Layer 2 of a small transformer language model trained on English Wikipedia (10 layers, counted from 0, width 128).
A neuron's activation on a vector x is GELU(weights . x + bias), where the dot is the dot product.

Input weights of the MLP neurons that the questions are about. A number n stands for (n - 500) times 0.0011.
n11 (bias -0.052): 506 327 519 460 432 720 503 547 535 383 409 509 628 405 442 469 461 678 635 655 521 741 554 550 548 404 451 603 343 432 497 634 530 408 497 577 559 604 428 379 431 381 490 646 345 418 637 530 734 576 470 283 216 545 497 500 565 733 330 365 360 378 469 609 545 442 608 289 599 548 302 315 426 545 535 400 509 443 548 576 540 411 420 434 530 375 729 522 435 509 478 586 418 593 611 579 445 343 455 442 431 532 446 580 403 561 427 655 534 547 438 587 550 503 627 435 528 420 472 381 614 583 545 478 368 527 439 723
n88 (bias -0.046): 382 458 369 556 752 500 446 651 531 164 676 637 750 672 347 589 500 626 503 414 343 403 476 626 577 794 613 496 497 537 465 603 362 482 513 485 436 537 387 298 395 510 573 534 637 456 490 680 550 295 364 625 497 472 381 614 433 517 587 361 454 331 442 441 444 354 511 704 518 462 426 493 597 389 603 462 449 369 427 390 407 600 550 432 381 456 555 632 500 562 590 463 642 598 448 265 584 597 513 656 610 672 434 503 509 476 604 490 564 423 610 547 347 342 487 410 268 510 478 457 460 611 556 452 840 370 493 683
n92 (bias -0.067): 537 521 378 249 395 586 471 383 269 445 279 727 470 217 459 507 503 398 496 645 518 293 255 506 571 452 475 511 551 572 404 500 278 492 713 590 606 350 285 572 765 507 255 537 570 438 548 553 456 663 431 534 617 596 642 520 424 591 515 411 539 645 442 475 357 493 333 477 485 534 515 648 682 458 504 421 568 514 737 569 657 570 253 500 593 667 471 725 546 663 349 332 485 543 452 622 709 521 535 536 583 522 589 560 229 298 481 552 565 425 314 413 384 450 500 443 809 504 497 535 367 370 604 659 545 531 511 504
n115 (bias -0.033): 482 567 524 565 298 550 458 397 396 794 546 439 331 489 748 284 436 560 587 691 375 630 450 687 591 672 569 504 677 567 517 574 599 606 543 436 485 486 429 656 686 399 382 400 248 525 390 412 620 438 596 338 634 439 417 625 490 348 439 744 438 539 563 517 554 388 537 519 630 576 682 696 442 747 645 341 441 378 621 500 504 706 386 532 420 352 613 307 607 450 457 566 474 541 621 487 506 273 581 345 634 336 500 612 538 525 647 413 535 470 340 391 655 399 372 434 450 448 599 473 417 346 550 407 332 419 356 360
n118 (bias -0.050): 718 402 440 490 442 483 518 618 500 547 564 572 485 543 420 583 571 479 372 414 213 328 500 610 548 377 486 727 404 750 407 463 538 378 416 260 533 531 598 479 281 383 634 561 597 514 487 712 441 452 414 549 503 406 412 335 532 414 624 361 528 323 546 652 496 504 419 728 223 445 430 546 573 654 629 597 443 305 478 500 444 493 447 493 399 443 710 567 577 581 597 657 511 685 252 411 736 284 527 799 480 471 399 748 490 427 576 434 412 615 588 539 497 570 472 343 684 608 345 632 531 740 478 457 528 439 386 388
n158 (bias -0.057): 354 487 452 473 482 632 445 444 429 517 652 377 667 546 504 318 421 798 632 500 503 577 308 574 468 556 310 432 451 525 777 615 762 413 303 560 702 415 586 449 604 468 546 500 391 374 563 567 513 544 504 515 524 380 546 414 624 434 536 507 419 524 403 564 561 699 189 507 712 386 540 288 717 383 388 307 503 500 729 472 602 223 466 360 362 431 688 445 548 291 574 452 478 507 384 387 392 554 547 649 460 496 549 561 610 471 634 511 507 511 605 497 519 328 223 476 492 548 528 598 650 543 653 592 350 490 534 472
n184 (bias -0.066): 722 748 529 467 767 374 395 289 456 745 611 717 326 272 522 413 57 296 259 479 603 522 384 594 548 804 475 557 496 419 632 735 484 660 468 244 642 454 461 479 334 329 526 599 655 333 569 713 445 488 334 464 641 587 395 316 470 624 679 517 417 496 628 674 500 443 367 572 612 649 469 285 640 385 577 500 556 516 396 389 442 793 361 491 560 453 333 389 701 537 297 513 393 305 547 576 523 709 590 433 805 331 548 496 512 434 526 425 454 597 233 543 556 428 475 692 434 617 612 450 399 391 238 561 666 797 508 235
n188 (bias -0.054): 373 590 442 506 534 618 323 434 343 582 422 350 290 309 520 503 509 624 460 468 538 517 474 457 403 497 529 651 677 565 638 621 509 476 364 454 500 727 548 461 685 430 467 374 444 543 351 676 458 471 332 644 608 493 396 595 477 513 356 646 697 607 395 687 588 353 517 414 534 550 266 360 423 475 632 399 494 601 483 438 575 404 339 461 318 552 467 640 446 525 540 625 629 472 549 476 699 570 309 392 537 397 586 430 473 638 630 691 487 511 652 428 729 422 445 481 471 577 711 646 490 607 437 527 493 382 363 390
n287 (bias -0.045): 597 523 427 370 500 523 590 705 486 567 675 419 500 624 421 603 537 475 525 510 497 452 443 581 482 246 476 504 634 525 507 503 211 379 437 489 672 734 432 441 503 413 260 496 546 553 527 399 335 264 467 220 617 489 518 496 420 387 468 558 514 434 563 616 457 428 566 489 441 579 515 451 583 517 369 500 533 392 586 544 371 518 593 627 391 440 581 504 497 718 895 289 339 295 479 444 624 366 433 699 597 226 582 475 621 522 543 757 604 504 467 556 651 573 344 545 546 328 704 794 573 392 468 414 453 564 466 468
n302 (bias -0.067): 553 386 350 630 381 617 614 519 572 481 326 546 770 230 485 511 422 500 378 579 572 328 403 562 646 352 587 512 466 594 395 394 378 453 539 484 396 587 394 438 407 454 322 345 538 799 663 439 661 391 590 465 707 530 748 765 485 422 649 438 565 456 548 406 412 637 419 406 629 222 407 484 698 632 421 440 357 435 406 470 719 477 507 384 532 652 493 556 584 642 534 672 504 623 511 614 744 500 450 805 553 383 621 557 389 274 636 427 555 295 348 493 545 345 283 558 529 401 524 438 328 671 314 424 529 564 634 674
n303 (bias -0.022): 434 597 615 427 678 769 407 226 515 466 331 688 697 367 446 327 403 621 500 577 518 417 473 427 438 550 301 461 682 306 557 539 474 386 611 540 500 371 500 563 504 356 654 550 435 576 507 504 552 371 309 552 452 835 368 692 829 727 318 323 463 259 477 580 535 353 673 500 742 430 316 371 253 525 390 379 595 605 527 561 425 450 374 405 489 617 549 639 574 561 749 593 524 520 523 465 326 581 243 434 493 450 565 287 452 349 504 589 526 671 454 380 507 451 519 659 384 585 678 640 329 546 535 680 605 500 570 473
n305 (bias -0.045): 489 297 511 469 489 358 265 654 624 385 723 606 362 568 507 369 656 397 606 352 692 530 618 497 730 688 354 643 432 590 493 598 572 496 460 332 629 455 438 423 564 522 428 565 604 471 365 507 487 483 268 642 382 467 394 423 440 703 416 607 424 564 400 476 445 242 548 320 421 515 644 633 420 391 310 443 397 705 348 430 474 432 500 504 570 333 415 553 493 856 709 458 607 387 285 424 629 535 476 503 368 547 457 540 455 496 402 573 500 396 537 550 802 321 433 528 660 608 610 573 605 515 616 489 599 483 382 713
n321 (bias -0.085): 651 647 705 497 375 575 518 529 416 685 407 555 302 366 606 538 401 532 574 678 497 375 406 567 570 635 388 441 626 484 375 469 451 710 700 623 571 514 550 716 332 655 463 744 562 428 422 407 517 570 307 734 321 310 625 609 372 352 485 542 297 622 450 552 459 511 594 315 579 680 586 462 724 431 305 497 362 507 230 374 466 435 458 695 608 342 424 590 408 370 365 447 504 542 663 530 506 472 380 525 377 613 361 467 513 489 602 493 472 620 558 163 413 343 415 422 706 563 409 441 433 603 573 540 201 572 479 529
n387 (bias -0.091): 617 440 301 788 610 707 633 229 492 508 516 652 573 432 379 431 229 504 435 331 348 492 488 517 243 367 678 606 464 532 515 361 596 776 661 547 488 535 511 398 658 480 407 817 352 480 290 481 547 550 363 404 473 423 394 530 496 421 468 523 577 736 571 519 524 508 731 613 529 508 496 449 346 397 536 355 363 424 335 311 483 680 687 369 362 587 230 694 337 534 364 574 525 546 544 611 553 527 401 631 579 689 271 468 543 276 540 598 523 692 395 457 589 441 418 752 387 322 331 731 519 363 621 585 707 602 550 210
n414 (bias -0.013): 484 338 644 567 548 624 747 352 484 562 385 552 622 403 587 541 269 562 540 608 593 232 407 517 611 712 387 548 790 434 377 610 601 488 555 587 480 383 628 538 419 579 763 582 531 806 467 507 546 361 711 597 301 484 528 629 443 450 354 605 507 389 369 261 580 476 496 455 695 512 332 376 520 585 450 261 301 470 394 326 464 558 527 504 605 542 450 288 526 165 769 655 472 533 457 428 435 662 422 413 423 477 618 318 643 785 598 504 572 413 317 423 626 603 287 644 356 492 500 384 568 425 567 578 406 224 560 543
n433 (bias -0.074): 423 352 571 673 648 702 545 351 450 363 560 431 442 294 334 423 421 504 703 526 671 420 530 617 640 454 645 773 686 459 713 673 474 500 672 695 665 489 605 466 541 477 654 715 542 443 500 453 430 504 592 484 555 400 294 410 421 462 380 422 415 591 515 368 434 636 579 544 667 349 637 427 295 351 428 464 379 339 531 527 588 439 571 793 389 424 250 496 467 377 627 426 220 725 523 578 641 426 504 489 421 462 627 558 342 593 828 679 507 169 410 300 532 406 433 415 342 333 500 367 582 485 543 708 588 663 511 619
n503 (bias -0.065): 428 593 659 401 410 679 434 394 353 486 409 782 382 500 368 663 647 605 547 408 426 467 570 246 385 706 370 543 612 560 559 527 415 402 616 451 515 623 613 510 507 457 521 344 465 416 490 510 658 445 397 467 541 382 590 572 722 696 436 541 694 653 468 697 641 300 700 566 515 346 467 410 289 429 426 421 362 510 575 443 463 585 404 402 299 671 504 441 500 376 525 524 635 578 514 555 717 342 319 476 400 472 578 615 522 493 415 403 524 375 563 381 359 490 711 421 431 740 602 514 534 757 407 390 562 343 367 472
n504 (bias -0.121): 512 432 663 452 589 593 567 523 373 477 316 500 550 565 512 416 274 605 581 442 609 334 538 706 779 584 629 764 458 432 504 439 511 610 546 419 457 389 413 388 661 461 542 657 508 508 454 765 799 632 567 532 228 531 376 581 500 307 454 610 277 402 459 303 613 369 531 575 480 454 434 314 554 533 599 574 313 529 339 436 492 492 340 466 500 312 489 590 474 489 691 678 453 544 629 525 460 677 327 456 475 710 565 689 538 686 561 407 139 772 350 357 500 440 522 367 508 448 486 658 344 496 492 780 425 557 456 274
n522 (bias -0.027): 687 440 493 643 377 532 451 594 616 419 623 621 507 402 303 526 373 523 449 584 461 546 356 500 685 459 539 390 544 335 503 490 561 455 563 525 472 474 405 625 533 216 466 389 638 567 554 452 574 490 307 507 614 544 288 550 616 617 503 487 361 503 590 290 373 415 660 553 381 647 635 450 640 529 591 387 328 375 510 512 556 571 553 430 557 440 654 230 556 605 537 559 583 376 577 456 597 493 519 445 630 584 337 541 509 606 239 726 431 381 304 473 500 517 618 369 599 552 352 688 566 755 302 317 315 459 581 554
n524 (bias -0.071): 420 445 542 622 386 469 641 475 694 399 489 565 343 435 573 503 463 686 526 479 455 455 406 709 456 562 629 463 629 436 557 514 465 522 561 573 385 609 342 532 407 268 624 337 612 381 741 614 474 598 553 447 497 770 603 527 287 493 346 517 469 578 371 646 515 412 545 609 515 408 593 542 595 541 478 460 430 373 598 796 801 290 289 597 352 407 428 575 395 602 533 518 466 568 305 557 484 717 613 545 551 504 489 460 438 408 515 636 443 481 619 553 423 302 179 654 500 539 724 409 394 537 584 256 428 398 364 245
n553 (bias -0.056): 639 575 433 394 574 620 453 617 472 541 537 395 364 569 490 454 484 405 367 490 589 270 551 624 732 410 453 690 438 472 462 597 609 532 664 324 482 527 481 534 500 616 514 714 273 449 490 595 409 550 572 604 364 448 419 507 422 538 420 417 606 510 357 550 584 416 578 568 231 587 468 829 315 326 438 250 529 310 521 497 428 445 624 507 461 228 729 449 557 513 559 473 575 475 720 401 542 540 493 653 360 379 510 503 447 658 802 717 571 338 519 344 481 618 604 420 508 477 509 610 403 382 486 549 367 429 536 722
n567 (bias -0.059): 485 558 567 486 727 354 595 701 478 640 749 411 383 493 391 347 385 493 599 324 397 399 532 491 643 649 364 728 525 548 590 578 369 597 594 500 452 514 599 440 379 555 594 587 457 507 500 531 579 622 414 331 500 333 265 604 553 414 442 455 351 536 468 472 504 285 548 417 387 672 607 527 369 706 399 292 503 407 395 381 448 572 433 414 389 265 464 450 314 262 793 630 366 481 590 583 626 608 428 751 605 674 544 635 662 540 569 353 387 642 612 564 593 486 458 395 418 633 438 476 630 362 635 402 405 323 670 402
n569 (bias -0.082): 623 628 463 604 532 572 561 431 521 660 514 276 317 403 658 557 569 280 351 547 543 569 483 503 525 539 449 539 324 528 306 346 414 493 467 518 690 379 636 418 360 677 458 479 399 524 441 517 259 621 482 641 493 349 493 504 623 365 546 527 309 644 400 443 482 546 643 674 391 779 275 268 532 579 354 361 423 487 619 519 493 479 446 382 416 373 728 497 588 451 678 615 339 577 538 667 698 460 490 638 405 531 444 489 484 532 493 613 619 507 432 418 683 548 588 402 284 530 344 527 442 440 412 679 615 444 530 773
n601 (bias -0.045): 589 348 138 235 274 439 694 561 562 527 602 482 593 305 570 599 713 598 574 445 453 361 279 543 477 296 570 504 405 524 326 568 548 271 547 386 602 374 594 459 432 469 577 450 481 565 705 460 325 367 608 587 729 612 613 520 673 405 508 518 677 477 830 738 531 392 606 556 540 353 441 504 477 449 424 308 560 617 734 387 524 305 418 367 532 542 678 424 701 706 400 366 271 524 385 440 684 637 507 592 612 423 496 434 332 321 458 562 586 610 385 398 617 451 631 567 517 493 521 482 399 550 554 331 715 576 445 615
n617 (bias -0.031): 363 573 375 387 418 510 292 500 511 529 334 316 700 321 596 84 579 460 608 416 455 645 445 593 634 585 532 519 485 454 629 603 567 428 613 823 677 379 490 453 507 496 485 636 452 620 311 434 587 729 515 599 620 626 571 672 680 373 352 670 408 399 311 447 582 615 579 573 550 481 677 737 311 465 442 401 466 413 423 389 546 533 289 453 493 591 569 572 461 348 331 322 455 542 632 503 535 571 517 341 403 526 599 322 434 295 349 399 453 535 476 337 415 665 604 607 636 504 546 246 614 356 633 603 411 541 377 500
n623 (bias -0.065): 363 586 605 425 424 471 368 604 538 463 487 602 500 605 445 445 580 503 565 477 568 324 547 674 689 507 336 548 534 371 418 586 368 622 573 694 674 667 571 526 547 548 612 520 497 503 643 503 549 516 398 528 389 711 473 532 285 500 260 588 568 407 433 652 148 596 479 489 475 510 351 332 479 429 456 585 431 374 581 497 430 611 536 604 595 343 252 216 759 519 483 668 361 344 544 338 589 700 455 493 551 629 582 558 552 517 490 497 414 608 500 350 556 371 480 516 393 562 533 370 477 568 555 429 184 627 513 592
n637 (bias -0.084): 567 465 668 468 414 517 475 734 563 584 381 743 507 580 600 570 524 583 169 496 629 508 347 458 597 489 419 399 529 386 442 421 504 353 432 624 669 461 553 543 550 470 504 555 398 387 583 587 590 599 290 485 440 688 400 410 478 522 370 306 489 356 438 426 537 467 617 416 462 556 429 442 393 490 420 585 452 392 404 366 530 452 511 485 650 366 736 663 504 369 515 318 410 546 591 436 628 660 427 599 772 419 544 667 500 567 684 634 708 805 462 641 568 346 518 308 743 536 309 391 529 478 526 17 605 541 338 434
n677 (bias -0.075): 598 690 590 473 697 299 602 754 545 480 536 454 590 504 606 640 614 440 393 473 419 660 355 578 381 650 570 562 295 371 571 363 562 425 568 654 583 488 507 658 540 775 378 516 544 263 386 439 434 461 681 655 652 358 644 401 496 472 349 656 558 440 608 678 430 471 496 643 445 512 459 299 516 243 576 511 601 362 265 532 529 399 516 600 681 711 600 723 641 679 367 610 201 445 198 608 542 250 458 570 462 763 614 340 572 521 268 336 603 341 322 194 459 508 425 433 597 531 616 671 402 251 406 423 265 553 585 654
n679 (bias -0.047): 562 635 401 653 587 500 376 659 529 565 456 345 203 773 380 421 458 661 529 414 624 623 537 589 342 488 437 246 155 482 508 527 496 698 496 396 659 453 496 444 673 471 504 533 467 670 742 469 366 205 521 449 441 459 707 456 540 496 368 484 414 355 609 715 279 434 454 496 436 728 588 310 583 422 435 371 330 539 492 525 742 451 595 744 382 678 306 698 555 215 590 432 656 569 427 624 568 575 461 721 604 426 443 210 496 413 558 122 560 452 642 415 659 560 600 635 451 452 680 335 417 620 570 722 558 265 417 492
n731 (bias -0.072): 396 469 403 558 591 325 536 460 456 563 464 702 547 527 450 609 669 536 442 398 433 400 457 555 564 537 526 585 586 393 392 378 535 641 506 624 517 352 421 484 621 564 621 400 480 596 606 665 649 362 531 462 593 215 554 539 555 351 392 648 513 438 520 302 639 611 359 417 396 672 947 345 449 547 454 407 333 411 707 550 303 487 552 606 484 477 272 441 387 472 567 519 702 451 626 466 509 249 472 484 453 437 667 466 377 459 466 463 393 560 575 487 442 363 461 374 409 513 488 750 380 520 584 477 496 450 522 554

Each question shows a token from some text and the vector x that enters the MLP there. A number n stands for (n - 500) times 0.011.

",": 571 559 496 364 655 448 424 494 564 444 485 481 402 534 586 433 528 580 545 609 666 535 512 304 421 537 463 423 603 470 335 601 344 584 481 509 301 511 644 471 628 387 567 429 532 575 513 517 355 323 609 413 445 481 511 615 563 478 432 511 510 427 582 507 501 520 484 713 519 539 461 383 467 561 536 671 651 615 406 515 501 528 527 526 435 559 497 367 400 339 368 484 369 351 592 416 454 558 667 559 286 564 485 688 413 360 479 575 529 330 621 619 316 547 483 505 660 381 233 603 413 552 626 391 555 506 533 608
The neuron with the highest activation: n88

" con": 517 566 518 541 501 495 386 562 389 496 477 596 352 526 566 371 464 529 488 685 644 647 694 259 421 489 553 449 556 672 391 584 304 516 369 464 418 526 565 557 474 354 553 472 498 676 550 573 339 318 628 494 458 577 558 686 393 443 364 601 492 417 549 426 535 520 383 622 492 643 589 485 431 587 535 584 685 748 395 584 475 499 694 569 506 485 508 451 439 379 345 488 402 394 545 464 465 510 571 558 260 601 438 685 416 366 376 474 589 323 465 626 447 514 475 497 608 459 315 518 352 467 642 508 524 425 502 521
The two highest activations, in order: n679, n115

"son": 496 521 574 402 589 485 506 409 484 506 529 516 359 634 500 303 478 496 496 533 623 553 638 210 425 453 485 394 597 551 373 689 417 475 377 587 351 454 599 589 492 367 591 481 544 548 564 549 336 345 588 418 423 524 559 579 552 501 434 650 555 452 537 490 504 538 401 649 550 504 490 441 526 523 575 578 722 604 426 577 421 522 617 465 476 507 578 453 209 410 433 463 446 301 573 394 367 711 657 437 294 586 453 682 447 395 560 560 588 320 562 691 436 488 461 478 582 502 238 639 396 517 650 334 569 501 568 546
The neuron with the highest activation: n158

"a": 561 637 562 388 579 467 465 470 452 490 428 446 468 510 532 428 513 511 583 645 731 590 593 315 404 409 519 497 547 696 437 622 308 577 331 480 343 589 715 510 536 398 603 494 610 594 427 467 433 366 637 593 427 631 452 547 464 511 402 646 540 458 453 467 499 570 389 640 560 438 427 446 429 598 745 614 618 718 415 563 476 451 543 555 352 504 474 403 269 410 449 455 406 278 545 468 421 538 597 580 293 523 519 697 401 446 453 556 517 328 487 640 385 502 500 554 627 347 236 581 431 467 671 409 450 558 550 542
The neuron with the highest activation: n188

"t": 505 552 520 433 531 525 487 546 597 303 484 421 309 518 552 398 429 526 518 604 553 599 614 273 409 443 574 446 501 644 408 631 359 500 400 476 316 560 675 528 502 367 630 488 535 603 575 490 350 425 539 413 441 599 548 612 297 541 463 640 489 458 543 555 529 509 473 561 578 467 418 452 449 545 547 552 685 594 370 611 453 522 573 494 501 604 463 410 298 486 433 516 387 358 523 424 346 597 653 571 189 610 589 689 407 444 471 539 562 303 531 681 465 516 433 467 648 502 238 467 452 452 716 382 608 614 561 562
Which neuron fires most, and how strongly? n524, at about 0.89

"be": 502 526 568 276 594 465 497 527 555 487 465 545 431 479 538 429 451 540 587 572 661 503 627 287 392 529 546 469 525 592 405 624 379 512 285 499 359 411 720 476 602 350 551 478 586 601 497 598 372 368 552 452 410 576 469 647 473 441 499 711 492 466 522 444 398 608 485 596 493 417 445 372 534 617 705 576 613 673 403 567 479 499 560 539 523 501 504 440 359 398 455 391 444 275 535 514 353 583 593 532 308 574 573 676 366 430 460 584 486 339 469 671 294 582 566 442 632 316 271 694 358 534 613 451 547 584 527 553
The neuron with the highest activation: n504

" fa": 538 474 522 461 519 392 472 504 463 497 475 614 476 613 553 403 511 502 589 684 616 607 595 275 437 507 540 482 620 628 387 623 231 430 331 419 399 555 561 375 484 397 578 469 600 539 572 452 377 389 607 530 452 603 485 663 459 398 589 592 489 428 537 476 495 573 495 533 568 532 589 513 456 493 588 486 668 645 404 617 524 444 682 549 457 384 461 482 373 368 366 532 358 352 522 374 380 542 534 519 162 578 521 704 350 372 457 593 474 348 511 662 354 605 509 440 608 486 246 550 409 466 619 485 622 548 471 643
The neuron with the highest activation: n88

".": 526 626 534 448 568 574 461 540 511 501 546 580 354 540 524 267 480 494 624 567 669 527 561 268 502 546 490 507 545 582 380 577 369 518 393 493 355 472 652 506 587 421 655 487 470 579 512 502 309 436 643 399 477 546 560 641 410 497 444 441 497 467 512 485 534 530 486 664 510 464 557 400 376 581 490 652 723 639 330 476 419 468 589 555 391 576 525 401 340 409 508 500 353 310 565 461 445 580 536 508 190 595 474 724 463 324 454 529 528 299 547 530 412 548 478 469 673 397 314 618 409 512 645 478 587 499 460 597
The neuron with the highest activation: n433

" su": 553 601 527 469 546 483 474 563 549 419 373 599 370 500 565 407 472 509 448 645 629 568 641 305 490 489 458 398 501 548 392 582 218 540 352 425 320 519 522 475 409 371 480 539 520 603 499 527 410 410 575 451 510 551 552 690 476 352 503 604 578 454 529 459 500 537 394 525 581 615 577 519 511 540 567 616 745 732 408 540 440 439 539 670 472 454 498 454 391 386 442 551 317 367 558 508 380 650 529 615 118 615 450 710 502 453 477 609 533 333 454 612 327 521 517 473 586 459 231 578 423 526 611 547 486 517 443 631
The neuron with the highest activation: n321

"\n": 531 556 418 408 564 477 472 540 525 498 422 584 380 504 584 336 515 542 540 587 665 619 490 317 441 499 611 495 627 715 457 639 344 514 467 463 388 504 682 497 534 492 585 461 497 643 493 467 336 421 633 403 402 573 527 635 447 468 434 513 510 474 530 442 465 500 463 639 498 509 507 453 472 507 490 696 693 652 305 595 447 570 523 538 368 508 458 385 407 352 470 534 361 336 562 379 506 616 600 537 278 527 514 676 408 378 456 517 563 280 456 629 424 492 517 434 714 333 341 639 476 466 687 447 558 510 413 542
Which three neurons fire most, strongest first? n287, n433, n92

"s": 603 622 520 406 542 468 461 473 549 421 568 510 380 650 658 371 420 606 489 548 676 615 474 270 380 487 540 518 584 651 363 607 373 525 357 415 361 556 633 637 573 347 547 448 554 592 479 468 361 408 588 460 426 550 534 611 466 446 431 651 523 419 497 595 469 552 371 621 545 475 471 452 439 624 604 614 662 684 372 547 396 642 528 561 470 550 467 432 277 349 448 481 452 356 569 425 411 579 556 532 261 542 546 721 435 354 441 515 501 282 485 610 374 476 466 514 612 402 367 619 383 464 633 402 593 634 504 556
Which three neurons fire most, strongest first? n287, n184, n115

"gra": 571 569 487 398 525 468 563 426 545 438 414 552 366 578 559 353 460 499 563 688 593 408 643 309 334 516 522 459 557 675 378 536 369 360 407 452 435 534 730 572 415 358 556 466 552 616 491 510 426 307 548 389 429 521 536 681 511 412 540 573 522 453 554 518 434 605 412 623 527 473 552 410 475 644 615 496 600 619 503 557 472 458 649 496 518 568 523 436 386 423 399 461 457 310 665 343 414 581 559 452 234 512 532 694 370 353 430 636 538 323 534 812 404 558 522 479 638 399 204 588 462 505 542 507 535 553 561 654
Which three neurons fire most, strongest first? n302, n287, n601

"\"": 523 535 482 361 551 394 443 357 478 469 469 564 327 565 518 357 431 547 581 640 602 571 479 265 472 506 550 471 575 642 374 594 403 587 434 468 366 502 548 519 579 393 550 496 510 617 526 560 407 360 570 401 454 497 498 650 434 494 440 632 540 458 512 465 461 595 436 772 500 623 520 417 454 513 506 650 678 614 410 581 428 495 587 489 386 561 442 372 288 464 573 407 406 366 583 490 337 577 632 520 382 614 456 749 386 402 495 538 576 299 438 571 432 593 509 436 682 404 255 574 436 519 690 494 517 469 550 593
The neuron with the highest activation: n92

"ed": 534 590 489 436 526 472 504 508 484 418 426 484 338 592 610 376 401 586 598 553 609 603 542 241 481 478 435 510 555 579 418 580 284 597 416 403 372 476 671 487 454 431 669 459 516 656 558 572 433 431 539 440 466 524 499 634 404 505 506 684 516 466 606 526 497 440 470 624 532 570 474 478 481 526 559 610 696 652 338 510 385 528 586 419 449 520 599 365 309 438 443 486 384 304 504 446 355 590 686 492 334 562 527 674 444 416 425 504 503 293 491 687 489 532 509 536 681 466 181 502 383 526 616 392 578 636 484 567
The neuron with the highest activation: n184

"cc": 512 650 580 464 504 499 492 506 475 413 512 479 410 594 510 325 423 525 565 639 660 564 583 239 401 493 610 484 590 669 324 538 365 416 346 517 374 487 727 637 473 399 468 685 614 561 420 558 348 392 615 417 373 574 588 716 391 450 478 487 379 462 562 584 514 471 436 643 515 529 457 484 480 593 542 678 667 669 429 478 481 481 553 448 577 556 550 443 358 480 384 543 362 335 409 480 396 520 519 528 291 557 487 666 452 415 331 556 431 318 504 727 465 391 480 419 636 468 336 656 430 445 617 461 592 568 524 597
Which neuron fires most, and how strongly? n305, at about 0.17

"ad": 609 456 581 455 543 452 478 530 454 434 454 503 382 569 584 359 454 571 625 613 594 590 679 232 424 440 595 528 515 673 451 578 312 534 342 430 399 459 666 473 527 404 602 485 580 662 482 507 426 357 576 427 426 623 465 654 375 486 411 712 497 490 602 491 517 499 451 617 542 533 488 375 431 459 629 614 600 660 321 580 433 445 649 541 497 545 509 328 301 437 483 461 467 347 449 465 407 526 626 488 371 582 578 625 471 455 449 535 537 265 516 696 317 478 439 548 654 443 285 516 360 522 635 442 522 541 588 598
The neuron with the highest activation: n414

" Le": 561 595 499 436 564 370 519 448 594 518 455 637 315 540 539 334 457 481 585 555 602 471 629 388 492 512 542 449 498 518 346 603 313 533 382 524 344 484 527 468 483 390 562 404 519 518 504 508 349 364 690 437 471 584 533 667 463 508 430 648 506 586 445 413 491 611 548 637 588 521 514 365 482 604 540 539 613 731 475 539 464 443 593 486 421 558 550 448 338 370 445 396 484 326 577 406 350 599 566 488 208 564 501 701 505 498 450 530 625 335 531 713 338 564 613 448 590 444 162 737 428 513 602 352 566 542 517 500
Which neuron fires most, and how strongly? n731, at about 0.39

"y": 574 551 546 437 491 420 458 541 436 480 453 498 356 602 547 357 454 594 538 515 651 542 600 288 486 461 499 526 523 571 404 621 352 527 267 485 352 492 682 546 521 439 566 554 522 598 433 481 300 361 580 484 477 493 546 566 475 555 421 667 521 464 520 499 458 479 335 661 501 458 487 383 422 510 647 529 740 630 343 574 454 545 589 561 507 565 502 385 345 446 540 491 448 316 644 512 329 595 677 486 216 609 467 691 498 440 404 608 447 339 527 680 359 536 477 589 657 378 177 544 420 529 686 465 585 542 524 565
The neuron with the highest activation: n305

"im": 532 494 550 488 573 557 441 562 502 396 404 468 386 505 533 366 462 499 541 550 597 559 546 250 427 428 501 528 552 644 394 605 258 603 369 466 330 526 782 542 499 439 516 547 550 627 433 458 394 440 647 380 428 548 535 711 456 526 501 642 565 469 496 515 533 537 418 635 557 477 517 426 516 570 600 524 654 662 385 468 377 474 598 494 443 538 456 416 352 489 404 409 461 315 502 450 353 665 596 496 324 694 524 649 435 491 406 593 545 318 579 620 470 511 467 515 634 312 160 689 331 541 617 444 554 579 528 537
The neuron with the highest activation: n387

" ==": 580 562 505 503 577 339 466 514 542 407 459 605 357 596 557 381 421 496 513 677 590 667 576 217 496 558 543 435 602 657 480 599 351 377 338 422 357 525 651 558 552 396 571 461 524 585 522 473 333 361 586 450 416 522 620 676 488 413 459 577 486 435 477 534 461 570 447 681 551 559 529 417 394 595 578 651 733 618 375 552 417 492 550 481 455 469 440 312 482 466 359 538 455 346 601 502 413 561 608 467 385 626 441 664 365 350 510 538 494 328 553 573 543 485 478 407 649 354 313 635 424 453 629 469 531 431 524 596
Which neuron fires most, and how strongly? n115, at about 0.24

" re": 551 575 530 439 517 479 464 497 557 485 454 567 370 511 566 372 465 518 528 570 678 591 597 247 409 517 529 451 483 621 399 538 330 526 424 453 373 516 523 533 554 420 466 429 512 627 492 550 339 416 708 432 458 556 582 755 464 491 322 611 534 416 504 445 384 527 447 611 510 631 574 428 465 642 585 628 664 698 364 541 426 514 621 584 561 526 544 516 409 359 483 440 419 314 498 557 480 590 553 515 150 605 516 713 462 339 417 512 535 348 470 605 327 533 531 499 634 489 217 601 331 489 665 477 517 467 481 529
Which neuron fires most, and how strongly? n92, at about 0.58

"st": 577 541 540 339 552 531 543 427 583 487 491 497 391 587 618 331 494 611 544 547 693 675 580 301 368 485 474 420 574 653 371 584 382 496 350 553 222 497 605 568 563 372 533 459 595 605 548 559 367 361 596 481 377 609 528 553 430 436 435 673 463 507 543 588 514 476 424 608 568 525 474 449 458 561 619 653 640 623 387 692 489 502 496 539 540 563 519 423 186 473 437 422 478 308 478 381 458 549 604 504 176 522 564 668 529 377 460 630 591 320 445 648 394 518 491 471 554 385 227 517 378 498 663 417 560 556 489 498
The neuron with the highest activation: n524

" 2019": 598 429 548 415 534 528 492 488 497 464 493 601 451 571 595 325 522 501 632 621 629 610 608 319 432 493 418 509 573 614 491 522 339 523 475 467 307 506 631 543 598 457 478 473 543 523 512 562 429 298 624 477 387 616 547 657 575 417 492 513 432 394 471 464 401 545 558 650 503 525 572 449 434 522 559 524 792 748 409 595 337 524 531 550 455 557 484 289 421 368 416 471 380 412 521 375 313 567 652 518 244 553 476 647 294 538 467 580 519 297 510 567 508 555 554 489 550 361 321 635 398 484 686 369 558 531 475 511
The two highest activations, in order: n303, n414

"mon": 559 574 474 400 534 491 451 536 463 476 386 544 358 520 517 358 505 558 586 646 654 531 707 252 416 441 494 450 556 625 447 540 419 306 324 469 405 518 615 558 566 268 649 501 523 612 492 583 404 389 545 475 411 464 539 613 419 475 426 638 542 407 606 424 473 540 502 610 525 469 517 397 513 602 548 556 683 608 479 575 434 463 644 519 532 557 600 445 312 370 384 403 406 332 494 474 376 650 645 484 263 600 557 638 496 423 425 528 532 330 563 764 416 573 549 492 683 367 294 636 328 463 585 392 514 554 537 611
Which neuron fires most, and how strongly? n11, at about 0.16